Layer 8 of a small transformer language model trained on English Wikipedia (12 layers, counted from 0, width 128). Numbers have three digits each and are written without spaces.
Take only the direct path to the model's output, skipping the later layers: a vector added to the residual stream pushes a token's score in proportion to its dot product with that token's output vector.

Output vectors of the tokens that the questions are about. A number n stands for (n - 500) times 0.0025.
"i | ": 520618887547426531671498211427399424551717490621504199448427492374338367280377539241391371473691533772608414503481438521511571522579473279622407452443553570728439418707422374551701426151458577657427347499504549551330494327495582777400517582461517478499445440541621546499429742333510414555437391494623053344488337524798619495492618514747495533327483397561620712617698655573771468383411
" aircraft": 689450656523282424569605561481445412410637478302703433621399496452524254537331327578546536527321659609579448464121477532467471515202607422683454703643322620757553387550868201735673498557430686538587282437385271471531670411572473478574535487438525359645501376485560532443297174432555482478328628501571502539480579594638329484454614446415527504646500681585457450405586545445532421708514
"enz": 508327733571542638389420651686507492386365404411502269265378498243581594285414727370543518719461519480714466583681711510668284841231472335566239487378160576484239185512534600412627539383406692410480531507329472587512662446724533254341492668630457518499360799334561574496435521325638457483741635681486324643390542324539578477716656462367497524502602600424635686412858523482451497445354
"iforn": 484453740584456512499609430692408759440381799370212449476520498662652337333482622159468469737290401409468314346420524351605361606124558415515252336666414583737189178533547391521974524350134653612414410706498470326732651334592457539618757599610685345524125443560721353696447593214528578354846709629399226487528442359706360479441822818366522414380419703561554773474505351355563398755784
"iy": 332597590266470499637621415579612374413573462395451302614399496420468603442629665273461392568386509602594503705403538602640479434719476569638444525252435462624493416639718592649529386444337780361745506809562360408541555342537449303384346534606399534509359593407542448457625641373450605485481453379421063375341544374767623500449600405520306565613417419475515584519607502472895420594494
" JP": 641409672561447399589563416696453619417456428505416306400421478397404604460291516473483397628586567704388612588441744508520615459335488264385377344564626295873291558534506175611550513451653757478642419505488317249549600489623439490555686545575511362558346609511737499413356336503691374585521531327404422476525442274479515466335460414486562558784517519512573622688547448456664636510454
"ait": 574787580428223495679320380659522482230385503498438239489277493446460316467206647389625621604440532490705296435419710556465527628538650373301493564404355539687372297689512515561738480545460483434462192442431413500469644460536554300488631627687553578497358644296523371347606693274488712568662534452555342621550648426490368496440603578484659477713489468364563545278588590650719497625528
" (aged ": 504471749609509438390571240394335688430859520572258404457669482362406406341129583514474305428492436535903490556471492553785337500486631400445567297712239476541546351577431561829655559235469514763369440457372346480632537530437487581512418582580695130245568185488508448402712497565657399388480534469328317421950440469686665462417641472729423518668576784672583605273454429430616329472708
"uthority": 683086554579544542391653283538378757399685737227342448168387476341917442305363446280625674676579113510522762658227550400587619579547604621518468146337232450618456491458534672705344509414292938727377272655491416759328683394683643384371370667458869685511404231534529139260320329294644287494491401482424514686309182378561469454331672871693560555815363595488878491456707464571702508740594
"raz": 576523663407657524329491341603266632374667644364433409437213492589538445385286684303423707528485580515342330438335522583570506639285547498365616597304428443542490525532650601401634604559317694460483516534330523435348615601605483269447708726652688546505439584453523275538604454359588475364472553484626324307738597308742615471234711551473730472549524508280576718290549294457530470868443
"oky": 432488414416411679803508556568501345285559470455359433452412488558555241397215428121446636572458347370573569424456422526610557528494436369714416600423295560695314173719507349614700569341579617417743658565227528388648554395510466191468813535673672278456471502464763385323567395187382562545525631486452530463482483609580516491462635652460467661782571421423489721410771573565749484515685
") |  |": 461121515614587627657426484393661441372528453265311217542492487283668342332530442471549578532459453541634333349556334782531664450392584278710372396662415320764524622521550547309434347258402537652569543568383567475237525430526769580467438528713797532252402291665556572471352564559579543583498579578575359480424497669602604481264612394718543511553511550408513769610707474491410347679490
"imin": 520559665456572332516339315533536576417564501185444529406312497424423330438493253260290574665551511468640464609396560502544298576471584293397678446576522473667491099659594531498351493485469941364534677302580566387517686574393623583449716467495559547630289376219720390342514605526316424759664541399493237241588237391710605452545746600735580673348436598509732579691620535396808438424559
"ying": 424741545407615599650638517572502442418361477497559298750418502092345324402513378236461661657398517699226510497576505483584467692532647232523406596498639747460361426763508670509381370434512570450656480564385605391779764281507534491691550671498650202390459496320728650203443501282685457583436553636442259195721478644409581509578422366840409436617398458659629319647373456486508320558379
" Species": 744233706692593209573364323751167710551593716475456475256521497396643435613436634334742646694367344787630523338398709441538728810683374299396224409245514438614255317606616452377560556251234833373411364896561362558406371240466610443550438474711711498581547526469555312539354228286579436493837638529506282612342416468613505467484444523497435510635500657531642481422632464412649397613465
"š": 563531565241490470636672457560690347392865625162367382434629505438538497279400467312162575464635352607675588522646367416602562445329425714425667510423393537746490194551526460526495561490241689473612355469461495392680639373555536314466645605434502452377279564274427496711510489472512318570431455642659421390569267377510727510399672392358644723534484575393567637441441737654680504716509
"gl": 760397607118533757239335629430483657555674576382387262287323489647646597438545578516226699649424516784396566302356647538482481555342563523723380580602192406696551517520604713718699653316388692571557657613579283545620395273604690384579491485678617521521450584450706102558530259259525607412447481475386418184479356482568548461535506676689485526388438613375636611440422482563448100515321
"abeth": 754480536529516395500826570725677737376361490573624201715643494444680360057306392144404719559145501541642509425316509272536486672329444352531469539515427484507502420729554545721407330471476511546528188458576445463472415342747481163588583660667780485543433504404663193543426459264607467350784467110387102889557670365577799442240750507540669805446298620439627492506483373684538597655533

Output weights of attention head 1. The head adds the sum of these rows, row i times number i of z. A number n stands for (n - 500) times 0.0014.
o0: 463449339622464468427426603761440635577458501345519346366349202481607558533602544534316473398503323362400487577558525544545506311446450501599528570577602380423651624675547282449610371443474448650478376474753427457416591623574564622525551447461291485597711578431565536500588597418321612389658357499787569629528692616397426404459532481343399437282573449553734501750608422495524545233567
o1: 371422424614524420618443447757204360545391582558606682377690496653557528620461432383350479428499436401539422449785339547531408613650516389580416376631582790391469440594499549402570514597449519511518644673539672277670359509448673624583481547439453499360681613479396464563550553492421506507636592351569556461443507460429526169566402463560573270472455255488523351394445461442601561472604
o2: 557508695457687406402341631501309736527397451458371490404650684531485558427494540433427454656395506597506415466474607555546485800567210432520476429622599618407295536298451665496488480452400289527727429544494565550466540537420562478465512476614591318586376625386602492557414533532540507575659488467378479574485598511522431564154742559422517586573286694598487172458389446233378565638584
o3: 473688440415386383474555450385450467545440457555421437502417314601507369639573613441354371342540503548427356555617737599497511615460609555553685649423449359417762455719451394476317531371524511573630451572621665322487571387478439586544479734618515576497417677602558545423502510559532406724466409682521327601538463311541471369423382356579576438428487391601512415385297425471381604648573
o4: 587326670573540370182626637289431711335489647420331314511349963498703440705434504829583673414389412477537583318424454678642533473429474497407503505706509422691578648551617490565454560382547575519459649345478345645498319698441649361348374401504657320493498347543576584350543431458460607410565601434521479494595699426493486817467622153342479613497406547530568539317430314224563422508375
o5: 419485530760310463310571648617536429385549525598406464436569275462406375520570651564521636677577583454558509426740521417399458784546459530460594674472447464636385685442311536247334585426566531485410331484453534484458512636332615390564546544336351450647519609358508414550441695433587585719498464395484526484556548378540406381421402408504412634435601639702421641530396543445656542317409
o6: 604430486530574454489621350566188510588556488723755412718808629489220633462635376334503332492409392696552577536351567712697267645458520399716724325579701440521354205462406294602574646510567278528578599700425517574483329494559474702303438523307378596689592525514565568639324416439537517505431333382596491592551459756475632629492436536485288417460457364592483300321426536458323544490294
o7: 335467396783577282179594555444482649536630504452584485557414209632416488560610747578439617423594640503565478398584563378432481397348712699501701466525535560455372669381543556547351409332549232375510566535650559450607562617555577473450522523457350433520562667342170612516352544313476628359624568689658506554516449490533783552538407649481589403391490451339615348424436527554203432340478
o8: 586595587646470608433444544445567569549725788462609371434535761318761771625332521559515528318372207393524392637261537458510357454515528523569542611567403219448584628346549536595608439323451542324766460322646461692561295481280346486440555320377350434494429562581458507518552467537423786641444480472416448467493408610386599692428370462612520723672477610446513549337459634419620515211496
o9: 470420567508545730583439408302312583505529494306513642411557491287566599436506524483528548530416325463512437478548545431419442506521469474531492547429548288619432677498637692386469624567380514545696638480541455343555558565534505494335664344569522433515455393631486649383566585565419297402626616503489607463458495345560237413560685418644373710432719446630520487434457562366460477576447
o10: 427577796283418447540429243572361510423564467399295519460427828388606586449477570490565601409569422542518494654360530637543585481606507409398422555471295598558352611484649371491453448555510582549377451508482601495464522485381579417590456427546497317669418619626624532287612439490654512502522608757601582407337434351604431478274503649568385403462651506483444580631365641413579528469353
o11: 494377766620376587460742580484416430493516473256595376532332648581439578459360474515639613546361474567467519531600662680529366519594462313759357646576261275540530486256592576675351364479583571453499581392401528629535354391669536292326534585694621539605548713339402420546599545411516357334511592476583401448486593379518479485479490517612581618648326408494370426495411660554501340561421
o12: 451647605501415503462497693532389402448554685747322564543423447748377432431645387431542465454576385498759533513309656411390531450517497643600292452386556521730360358564654467569669555444397305402298414649545215505507520483223543514448501412562237728610619561525739537290606437529575366334398206481530435573513597591564364718607703408465531522640430521484479655687555475515493418380412
o13: 480598758570454516429619517505668359563543426629535465443102359475526388469449297533421645541504498586450689463451326662564480417799358591499493566533508601543559649401509581565454509502449473300522380469496527566555625537512356436697464668444436391638601334719668268538397632515575475473561490333436591397488483630555467482335446570545354568562478405528436369343500361333642340621531
o14: 511625497868489683672419629533572311387523520644317575318365486623495440602475541686505421515658676535458503425613439410554612533374292393376383344650456483352363431472502460484599622565431345473373544456630620382420442490600382562319342417625604541644578481589352545289333576415514583433431584610482435641566479455474512531421630527669474664534404610495570323458496522417492495555452
o15: 492615270312443370259458419380455588388516623492468393725415626652558447367379230382683257616394601602574470321647531299505511584758531315489387585717651497560543426578356336379556642815494585563532538634552672524578324331644510434672523493299406374481379561419472398616308416557703501641756445662703431497578554471444551297473434647618676420428525437561433421490376495569377291626614
o16: 651544714541599500560575416474482555345582497553719357372811567455441648459362418394518488413502620564636322479385523427647567543334669339499469401274446351457491571505511740379476286534482576484316367634695545498600392625508536405454639465496460422442432390552554422410544642641704282352386439445506436393417550328383665605559560454436454442474551813461503494371574710445597440580523
o17: 432807451551404484447605476380590415286651508528549421645618652696470571448655566461462542600499691681396499639579248386455624529635450281380407349670426526604469639621473602391441665465463611196606549615588551286535570622463379494630424552451488491451188548442473619519400606613052522450543273498444495435317572683714574329334225470615366445553315565543490552427585600659440474296571
o18: 483528523624484685354726546228539643504451418530513426372461767422453526633398441381448531528622481521484511528639570448183347606535463440408360335518635438421420427450386340688617476398482428624397553525447519580602339385463524562457576392508441429323525576583555537447694575420479682388464594512599571482580460377703641561638653509344634625357485438624492590313398624447304458650721
o19: 526358560559524325427640578273390575514609484467616467511532575616243456438566511385668662469546330554764737678462513323388268555440593521660497884372459499511398372325705451465387512452632524718431400595627340671547465596353378507280492583788651471347670565703544352567669539523358398405765567665425538556290471596359638569194432330551448569359607422267260601343477474392551549401518
o20: 566435368381358276497538458573476477433487412331525792557512449703600591501577366495471411603512403305365419507379495550618493524474464807513531548367533571537615501622578547427694413437527528505433467601423525540486248395456559430431419587462603586440286460530597736556512482541571450546465498555663677490290551360528569655556345322470520599603290485665346554600588328510552474487539
o21: 491411661423348528501197339314570570552525445560424569335599436641466385531427191687455466509558496353519464626537813595537534379516231431363643419584718468429449479691624588447380253579602531245457374440431756472573610476591353290498347490430806535722461525543525483482552512484501419641639628686426477528410472476491759341667473661458538276627504494601500550608500521447320327509530
o22: 513557706638242538496350498558586394414379430453548513434643454541363417508346432692533430574577538636485294508377608527617447532400597367478521517289505598578573581280358454625641455459478507461700558563488493554469611555458408637431681485421564523331373554582062630455478567459508586337591483474265594603555648614560373537536554308605503386343497453576590544493474660708397398394697
o23: 539365395541234413621520440581692429648586411574494466538599675518552528337458465538503560413449562567356545451314744438332561503353411444540639600478492461461521461483574358477406287550523560479582597557502690321507555601574521458395203499524528667365521635448361593357612712296601332417498531571426462506801368590450525672339512686664559528532511448513376618495469442546585625369255
o24: 480485345561525570640390390496468493252468507522446404575695478571302529556360754476568393357599335569583366494599510422570446548488486537559583478630406387595560565603433344442413409616431668438361629404383277528445625597494355391513359688475374499468486586622452559502690635366605586526612419380533421659329348523507524343455579420574286636538572414448592506502440495710509655693637
o25: 475662481443445480330359560639669453367572669621354637450470542408580496458628712468630493657604466355586482514352445297444426398583493707490408611467567303397462528399481314533226669547478472569458477502542643568642611352623511598485523590374643630467637671412379567507364595474350499425512242658480631476303662546487381592527526370581359556429627267530465562529577424197680577410525
o26: 419390389445523474679608580614538557508497627517486739681526868528475377428604394604582441542555365329424474435452548710540455463538336488701467381528554443477369528506617546343483529447524683633450406759594501639633229451442290381415700816275504522537463643479278416463448509419357550502468364583564473434480345593411461347608678524342529505658361495404549576466575366612436303370513
o27: 430315532477471286430319391641509748535641571494405498572469435512579705632379517453578433643723571673541433575429568465480576568632417532359606418486423504523486438423456266311569442648419361558445388512527297519344664448372579377604275474714416642745455640493352405495344541751448553614442495539578459499570530564445507364588414523546392420478670656527715489698435262425359389696394
o28: 420651485723573361472243285560519113430585612427386466457286487593510258453689637641659550331438554589369500325459665420566591691485640474438639496553673517543584635444480456327483460566625563503382391536525532450449413557506576563508402526447702715523477596370469403362551422401261561688424581416599508299352389500504561416220401485694477529665680613456498515595534453502705389521616
o29: 753598505346473469363516379585504578412369393705517487629536695569558398461549528525729579523654463396476568576612446644387484375501522401428338403472548420661479592460353638481617466359519511222564610458598312418420837520647395456445436308347595562582432371560345451502472562521318568560534550473435448452481353449359370473569495505548616713265530502411345644573772545436480592685487
o30: 470542261596690532422534653452646511324534411646502527491559415675398530537447493453574415758451702454496521532540417596430344429631723789490709645533498467380531514572617489182638559530448477672469392583488475523607546470570585452357403472482536365374557493716640477487394373397462388432327495502347569514312287453424434442556562567380620333597425541481581445684374470445429588460333
o31: 615438436581373392538555502480588618495656627484415624404754428401578397496764539427550449664382312543576512586432473428515437534437691536484529434664355395383482558479465608393529597535466455474374501385523403393312375502633507676595491668411668485540418501492326443474730430739417387467547431394589496395587556530543587281433643635415637343497549550511375577534631526402295411410541
o32: 714516620554337684486599455704378451560399379562465612443633702481548696533659743544625500581478602342469422415469534457641489469352437458528223543300415625505567621340506524284410378340475482569582260417522368542531390555594510571486448562485551330584611499600390400414629594554461306488354492469599363685418485380464599812665330613486501560443662516551527394447416371432513365493483
o33: 461551583585596449247551525348572488523323491466497379702522409489665569472549396547358344251428461396496342606691522681518366487598337437604529283636650530591452484545357547403505778628716539696453520437585600250488734454402436472455435656420609467275374468420465407418667530553661532502431397577476396537408380711546491578554413610560519439595439449553357667612455496462407452571485
o34: 279571600462609460579630496265739604307423318493445584612655394463399462271421413547440508309741372418622276356626351547393551406528406453538678289384446481348466584643490476293451665615732372625410377456639476391649629562570577388532547657404477521556563677357494431371515584731468778633408549488455603177415344578681588356515550590750481487599636364585368481751336591463429409537623
o35: 654620467441592563484464462492366631438488558563455506537449672251540559582331423562380604450400597526355950498440516353405394568578333536365534517462354649403588670532663631382523638448372390383493459379297376649505424418573383666396554341598559318452472556402565581439671573577491639274557445377372572646520564521584550581438554260621650546559314500559397538393501492582701291482629
o36: 485490417438403570648324340508571675554364213471556408406432525531581728567607361543573369646473209330516528444423521511706397641597616444580419556547547539614584504467343541495475377605544521396578592761612649601477526507309577574305544503638659456397499618327415573533455519488529546500431479497647364479459415665412631494432601496637372450586443574302633541592517574358415386232276
o37: 434350668558403583507465515450514493571426522431341796358589366706610584429454584411328468484605612398322699505575405635701299449302354370619557481550421439472367675554356356538698573704601485441738354707543475433533466523469387586417544777304412357473362632676367456411565491495438368562449709560504486524452362553459489640474323396593469482457449534353436535548473494720434686586531
o38: 421523517267562515515689644895429344633441402570533819488521441529600428348597354524411476530534705294255247300626503438556720386669564623626506411647661441591635467400622571453401229403624348362388468683534476485558602466389468384543353680609496592356611621386342512450463428539554431374611609746586508343412510592560360304480509478553514617578340552311543382480322402640404566685497
o39: 347902310501337198443486411519497296571620481489519611360388510490552584419456608638479238486390675478721605581552493584394607640470542442657385528251467537517256567483478392518515403526593583507506599359446462532583319598509435316399465706418494543403544677594408416529517584364393581539476486651403385427498490309593545570623375432460429528498561528496529723684547648440560440695642
o40: 299463309508359599425475401531456426477462399577602460687632588424697441588513433378377389635407453382507510511549515395466388602435514410449612461673463462367620489517535465527480558455500397511503505475547635493780355665201675592314504795382659775353572481427382637591601471553565507496581647612538693711411346479373524389731406583825345225571378615464459279308439391492339569669633
o41: 567475587507433486725397397373453653616731586472538445433715349279636371425661288623493606388387511425501549456517444477250525671725579593542550590527386551613519570173390229468545628628475513510462477388345510585634500494518482619564462499491640384599309504631447546411516390609413413442526580493472488277446412498424560586599420576540591438526744601472424343429794497370504547415517
o42: 361473533595695443525573732529461404386517424643470395566421509470358397546591349626382452515379400425440627652545533533533695380696672388579509452407495595447163569552389368528455624669154468658584490578654527625557515257560601388506656477490354661467417417651380474470424499600288465442526683535369714582467301560474595486514575539555451522562644376320545486598445444464699681293377
o43: 543200533273642660600459505661377479482587575402571520344436555233661446556427475457507555414451458627482591619509772576739561371368422481593277504474487477469433665566479439483267434317448503493638496465440366463488541430353448579639510336371474512561422321573527376442521684611463612382537363554657734630564624520378579735496628509526526624213405651486719371579619320523504494426382
o44: 568568564501662427326569377390535431510564440680270622509534394456479596358625667511565548488642363605513395359685530517420610711640557586371559497547484368648547543495335637523433411813281498308475515274460648295486455442516433324663582424373534667397503352609491472610629458580398696423516206605340569362531627504603594399490312435681490445323623451410431321486425469777429515627509
o45: 409385438440440435420370457499494406612500484699465444459461513374447488361676664475497461437707697384407370552409404636518323338465382443427649505303662393364481672423390416502579636456392465585435577554570578495414470486576391657497584547597594443502590394500342434585321593666595511292610599623415236426612504611608562607315530524664463647365591455502481631409499677623573555619534
o46: 597459553356624565637386463549324450403517445538344468542369688789540689413479579325544438483500487442261503366383454449543340551506581400488468434498359628539687458452337445480551477549795384327448409568493644299583425550382345507571527451421674525523579630432466544743425685724499409557292785385404422560471485606408474509533531383461210648594609583478628621732420598631464534442437
o47: 316270481431355497263549482499487420459453480679411553492333401595588386449352573620580426526467473318446516372725417612713591466531489435220340532534488568636502389509526509532467362624384374543504388555723449552371388529419414625597480186506606365669527546568453524428537481569693579520561432520505586529458659652528508404481409610564343720508700712618679766302557544255411381560671
o48: 473850425415439510488513545613466600658511604696443560543435280448358475541497440651551558371517571295478594547425650558435504422355414476602567530533487603225577382475554595422319585586634461426574617433581583436306352478414489535641575432416574388571449551509259515558566281430434466494460446448532461477462786495342530568525692542459619389438566541752572568477382439498592497607323
o49: 594412516624604592461595517562639408335482445343581275542566517575603459446515434582384512403415548410455619467295648440630412560614414503371245560390390541623586534527605608719564223162433352581542488375279505595324258504455578424450418581580338544576376336494653362307550667569516593394535600496596596597508490633609484567671703421361684711419355521348654638380491421688422594547480
o50: 654484733470640457703477624607475549194436552419441551624425400377617572751321433556560556508250210526565493657715595381283544379571506430474382557378317504377491685351651360571503499493349444284637574559327583519430439570530272679374653526534422498508355397649540357597554317438580647610523595627410396367561489611469529722517391517404425422414424610514348470457471500664728626486565
o51: 406501505528309575663374425573527494471608628490271580302351470402468569470577584526418472305596479591534562468502422635514563532521490275656572512691535439772559502476555459351415464461351642430546552316584448359477534352503345399466505431424637541364563506437475386611349474374539409531430416463577650660372529403569576544453598564605529340518578443568463813742636461569517452620612
o52: 541474688463365246584419479559562623548555351374517579480368383487246485435482432548659533593438629429398529645481662557572403476421715425683773610595507569362725359532494532520277604584426533462607439565594661395578445522459622516474452442391292570459550429414399334517571567383481451318512319675547505352643378609451590778549444607514390422555500509589425604485484278243539552656433
o53: 515401608520507652403501565528606517526527562564470375731652410673571404651674563459386460422444433509520814539456645457523359460521484658594511725293320302303563538384445650634390435500436328711582648502478419459400398525458534477409497197697427305442710631300609497539634398388514437359730653531380391478509717609322547773471534380339504553327224423389658509323452470475651562470623
o54: 552726398348451353433398288377591441657532437522646567526647545591748351575539259630407469501766506342497504605520521361602550424465521445407497469695343491416543539415660497501422642467452482596328568647421592553358568621709389324292641489241506526538471330463178280708470640389527476605486600674395532495344458516686396490565536636378530651462669532491539409241551481531517448471687
o55: 385364652628542371541400505596436447476368567455627598512562661469340573404454532520498527543520340466465396438399625588586664443674296454529323634315252410423526382600591524675868660545721453386591523534335571380418603533497323714356546666390484550423609488262471421581725598403663523486608553557557328491357447446459564435260435612500495324357468609561674700446221532573640586501442
o56: 486571501501539305428525513365486536557444586278415607591594422552495541383653286466753510593402472367370384565557432426548694464506470479279552510696517498502492537475525434479446568751404501450405612299452594562476627430411264587483575603250476377749488631546356442543467588285585369609621336706538689498616491486695494404470371632439383591584585497443641354733329564606413630365404
o57: 383432454663538254307682430471521419608534442485503323485494540433376639388602426777539563562672631482380524715628303322602722335331494367537524617484622535519509369589377538538416464511558473539450466378573417404489376590464620506367401620383576571504606479625552518491628413549479616409474572465525501399552520717161512267457578418815598617436367551539438458496358481509504532480642
o58: 500479554439635542438451569708764555530423347432466475554513873333486407481595541781451615557432534646591325563536503511458413446364602726508506517553287268698397496543311429357648518599425711335614339607506661524446430548579411383315393500474451452527431441601373292458380372533658474380461444677556316431446625474627469515641498515390379527411462523411523508579534682571375430650655
o59: 558266646692522456497712527684480730290519524479623605333477730491415702629498470601330564163318532500512669372701500570416465557723430434472469479456576368220509570415452489692650568345275232243496579519547653474443376474394588465444466574724503409340497553469618644507631223315471161681563587422502480592534353604542427630538684526432519704668256302694515365637466502402381639462436
o60: 387525457705610549531354432520609456534521457607554411486285649593483534385440445594588549626584331594451540615454643422532510530546446574442281591583598355640403442307545514712663241604543639435524450628363518569331510642696087510329676314723519402307399434467660678629635589717605353435321424627585522342568675490335229427440528548578404471438456451337599460295567364484546527659494
o61: 580619417408497596399350725350394501562387445629409580570542326478455645401536453488527628487448414552422824456631747634512808489507491512576723689791426497492515568467448448691501385422720584472371475403513814496507510458356639589494311339323371524205455613467353529300427454392556497498615611378429412471566437606611337418552566499394443459294653341673400378442748417387510331483676
o62: 409428419552435564656377466495488394668531270572514549493248360397287588384492605335506479426743438528282384485445612558520514679422558568530454715660507451451514579513490365466494545594461566418445673566635540543409674269232599601387381722376555463741467471562451626575496346475384434609476372467501657344584525500514437402526354608637524349581488539489507535486490534580778552537766
o63: 519521558391632461484431560429621520477515380420378640506398679603415555575538476409524488514357683548436382485485542281576353522588588586594446582460309435673341658385549493548446228696504532300498430332446446509253642472577538641407514434337569524552444657444397509512266591354654553507589635538494489438401442422430460421451745569562449584721328669647491379560669625474608546589339

Each question shows a token from some text and the vector z that the head gathered there. A number n stands for (n - 500) times 0.007.

" October ": 288246405670556562139701318648548623550763510522435557368449439640590337451222239567821388437496234532302322453444462568507646394235671426510734395417397727486496554554679316687397662311566594
Pushed up most: "raz"

" |": 343244589354692521334306724493582593672644674439682685651566459576599387592404366399429616431435362498362637449417314415410461341503528413570606472599590700388503559450498530468456755491574597
Pushed up most: " (aged "

" C": 512296422289698601426518605394620381738477685508499701424349348738629627485613380613823726294729424571654636537194233559455557321626406542554749243717448768357386233307157501642211502480398570
Pushed up most: ") |  |"

" Group": 484317466291690559407489591400614444687487651507516708451367364685624582482576412569766727332646435528592662525251285564423524349608431501570703285678481744351405297344205476630263553480418615
Which two tokens does it push up most, strongest first? ") |  |", "ait"

" –": 302273605335698453357307732419598596654643585457586650617508452615624494533475457486462719407472481494356619402493344440401347405616537452559625386708538617431468477483467476579457780440512585
Pushed up most: "uthority"

"ch": 336392655388728442260420425513710716457508524672689649664566406425519609512349448611446524491448674408482606311393432513212516300491533483557586370608575677474571466420371372748508711385461594
Pushed up most: "raz"

"====": 468330481279679547386487591410602461685488644509511716453365369661609565481567439552745737346615426507567675524261308575424508354605440477568701309659491744346422323334211461619279569471420636
Pushed up most: ") |  |"

" direct": 427486572423600437359373448513581604474556652563511651557367381553597447541523543482478594460412491454408588428591463497385434459564494466677590357588540672371409524569453417599412611445405631
Pushed up most: "iforn"

"m": 301305610343717400357439575404548666535572577465597681548419436489636443468366478470552629468405461489418703545464430659257458456567523391600614368696592660348472517442390421627492689416434653
Pushed up most: "gl"

" men": 413360511344573416349453496373618626495486623463534704558399447554569465452481426530513726511415470409416639494441482575318419463540505491701586396656568589315466404509460457593512720479444657
Pushed down most: "ying"

",": 346222516385614413445406582490657593456474522481648671586411432514598528658513570274601619519336456365391660478571384604381311645502551455672563429716575550417529569517484526712473682426340801
Pushed up most: "iy"

"\n": 330406659242582493510505771421506607699511564415402835478590542677644500433329629388580625655440377640461659735472412489521479316273358123689539490481632516347629501463512412568599847522431725
Pushed up most: "oky"

"im": 248365697481366342281429326446436519447764501626465867368216464531691517475419523573535380433441425642583424485566401445474354498481727366455490521458536605456397405439612647585582641282580608
Pushed up most: "ying"

"-": 294298579341617425467452536531591685616464690424623650565472519644699534593401500344459564492390409472404552568473417535451413355410438488630515450628606620413495575522533443692567743438413714
Pushed up most: "enz"

" As": 369400563314608462378407529393581661518498583487613738542431417565609473472418487470566672476395468454436680503446428609315424444542509395605566415574602690349446470471443405581466710413417744
Pushed up most: "ait"

"alt": 294277573426773378404284758381516657572611579451630709710470465707655418498436493432432740448364562502282660403464335508386216454688457465590606393780525531439596513594465380579457829381368565
Pushed up most: "abeth"

" M": 276271567374569331431451598494543620449420612480644627620432468548639524584505532333572589455398421359336544558512356560407401620504473441592569390718651489438558550574465456647521740435394751
Pushed up most: "enz"

" August": 270283571379617412455459590566555666557435690468633639613488443592674526561464454322541600474400393463380554556499400512426434482422516478613557395673632563448560581527521456681522690450397716
Which two tokens does it push up most, strongest first? "enz", "ait"

" | S": 245294466396370228307167725446587403849613596517684805859369487629863650571585371498620884282597393433648829341428280386310512352627546481799659330653707650328326462381331481410302730708613607
Pushed up most: "i | "

"or of": 342431606320666434334368605497648660521544509430541697576474435519633464426506461555541693423398481462475707450508410613309468458589503466666561324523538681353354459527405437661443750426526716
Pushed up most: " JP"

"and": 281370476408555473333355555377572586584545508347734646505426520357662679416472444385568638431341536452516545575447311650287421508501404419635430392660651569487484514642303354551494773457561682
Pushed up most: "iy"

"ors": 339429539330587352432416582477569644607509580441526644536461492593641515547411591451518626519382457424387653500535454611442465374438382422664501473569616596402495555538397452645602728430395690
Pushed up most: "oky"

"ber": 199172493430575399492304721381394637622602536517667403467477616673773677350420428377421735446676570634180554462386354465372473602340742644444689510822430629511636518279420717890545716423496667
Pushed up most: "abeth"

"art": 327206585315709495277449689428589655511599509406576626556447446553611446417451504463508689350353425396385628404565397672242347515581691474617573314749556720446522464525394401675539703422427714
Pushed up most: "gl"

", ": 332268496594550523310485425564488558485699510529477616424458489618558427512359317440672627438511364551372468446509440552476567452394558368556617415523589722489428553505489380599483705421505631
Pushed up most: "ait"

" I": 380396552389607498360355522460585658523553598495591681573420444524588464518453495455624643494399470416404649523447428599363470456506511395660583433594581682356413452450417456571454725450453717
Pushed up most: "ait"

" ch": 370368557330638423394417561422608644476504572506613707583426431534644462514462502402588695484359488408385690481484388606309399502531534415648576392614589637369434508501453455618453710440415759
Pushed up most: "ait"

"009": 401188570438632540344265573391615550447584567486547618566415426496455548519470364453693578569472443380339654536323408486376636517401477438613531464516657723326392365394459379529521739502497755
Pushed up most: " JP"

" | ": 317458563378551560379276640605591695361581621344721584472341348650485398597352550470459596496565447548563645340496298484266316344565511360673617444565687743447377461674546539536559646428431576
Pushed up most: " JP"

"er,": 332317531395587348408432540485535641496494640491638578600464523570609579582442535428480553476404431451358525529530368523402423490454398443599537404674633540445560529567462400616557807422412692
Pushed up most: "enz"

"ell": 313301651382611455448492574473672699569513617495638647605472413467534612418493494434616608368380504437460589510371380506261424422543531466586517393562501639431466344484429403661450701552526652
Pushed up most: "gl"

"ey": 289304613391552275348469537388482636349392656485677602629367543532648528514530529410512534360399461339240412602442252546336391636573337427559580357713665495433536487656464333530499832441475751
Pushed up most: "enz"

"2": 413299426726509628220443377550453440369571453552452595358377712615453451573338271518788597385561360658518414399555560667442615551286568324559449428465591777564216517477621473554582598484490633
Pushed up most: "imin"

"rat": 305286479276611386397321569452542730561519449424678601500430506337627543369550614335607640404317601482442678495485290569303401503520481414687425419691621602477564593624455426658470819401420738
Pushed up most: "iy"

"ts": 253339310395440205413199624529585445670712590454600844774350299656975581585481213512511936205469336446768788320328243431405460564614634430757668297708655559291353558342324567319358586642525567
Pushed up most: "i | "

"gin": 373172491460638433406400580469691592420474538478660664586425416480535620652568581244579560521299460408361656489560365599358259648436488480727543434735529565435623615523510466743482659441304815
Pushed up most: "iy"

" of": 352381581364596431381397532466601597515517620511576658539382434564669481556457514442540662478384528402355680429547431596370396438537532491661548431600578640389430515529425478660455676413398672
Pushed up most: "ait"

" | P": 278318337398442193375175632498582423674734563437625850765320277671940565598480172510500926192461338504750779280320264436407428550605652433740664284696652583298370550362335562295349628649528567
Pushed up most: "i | "

"ost": 381304522408654383388433576434554681452412493448672711544402495451660505496554584304626630456271470411368547507548330596272322607480460391725541418595603632482511564582559452585446725508450786
Pushed up most: "iy"

"y": 412198459464701439361390559418654680444470536445669697580469434390501634545585592317578518441232486463338592448566336581288316611409381454812481425679491608437607615625555385648439665475355825
Pushed up most: "iy"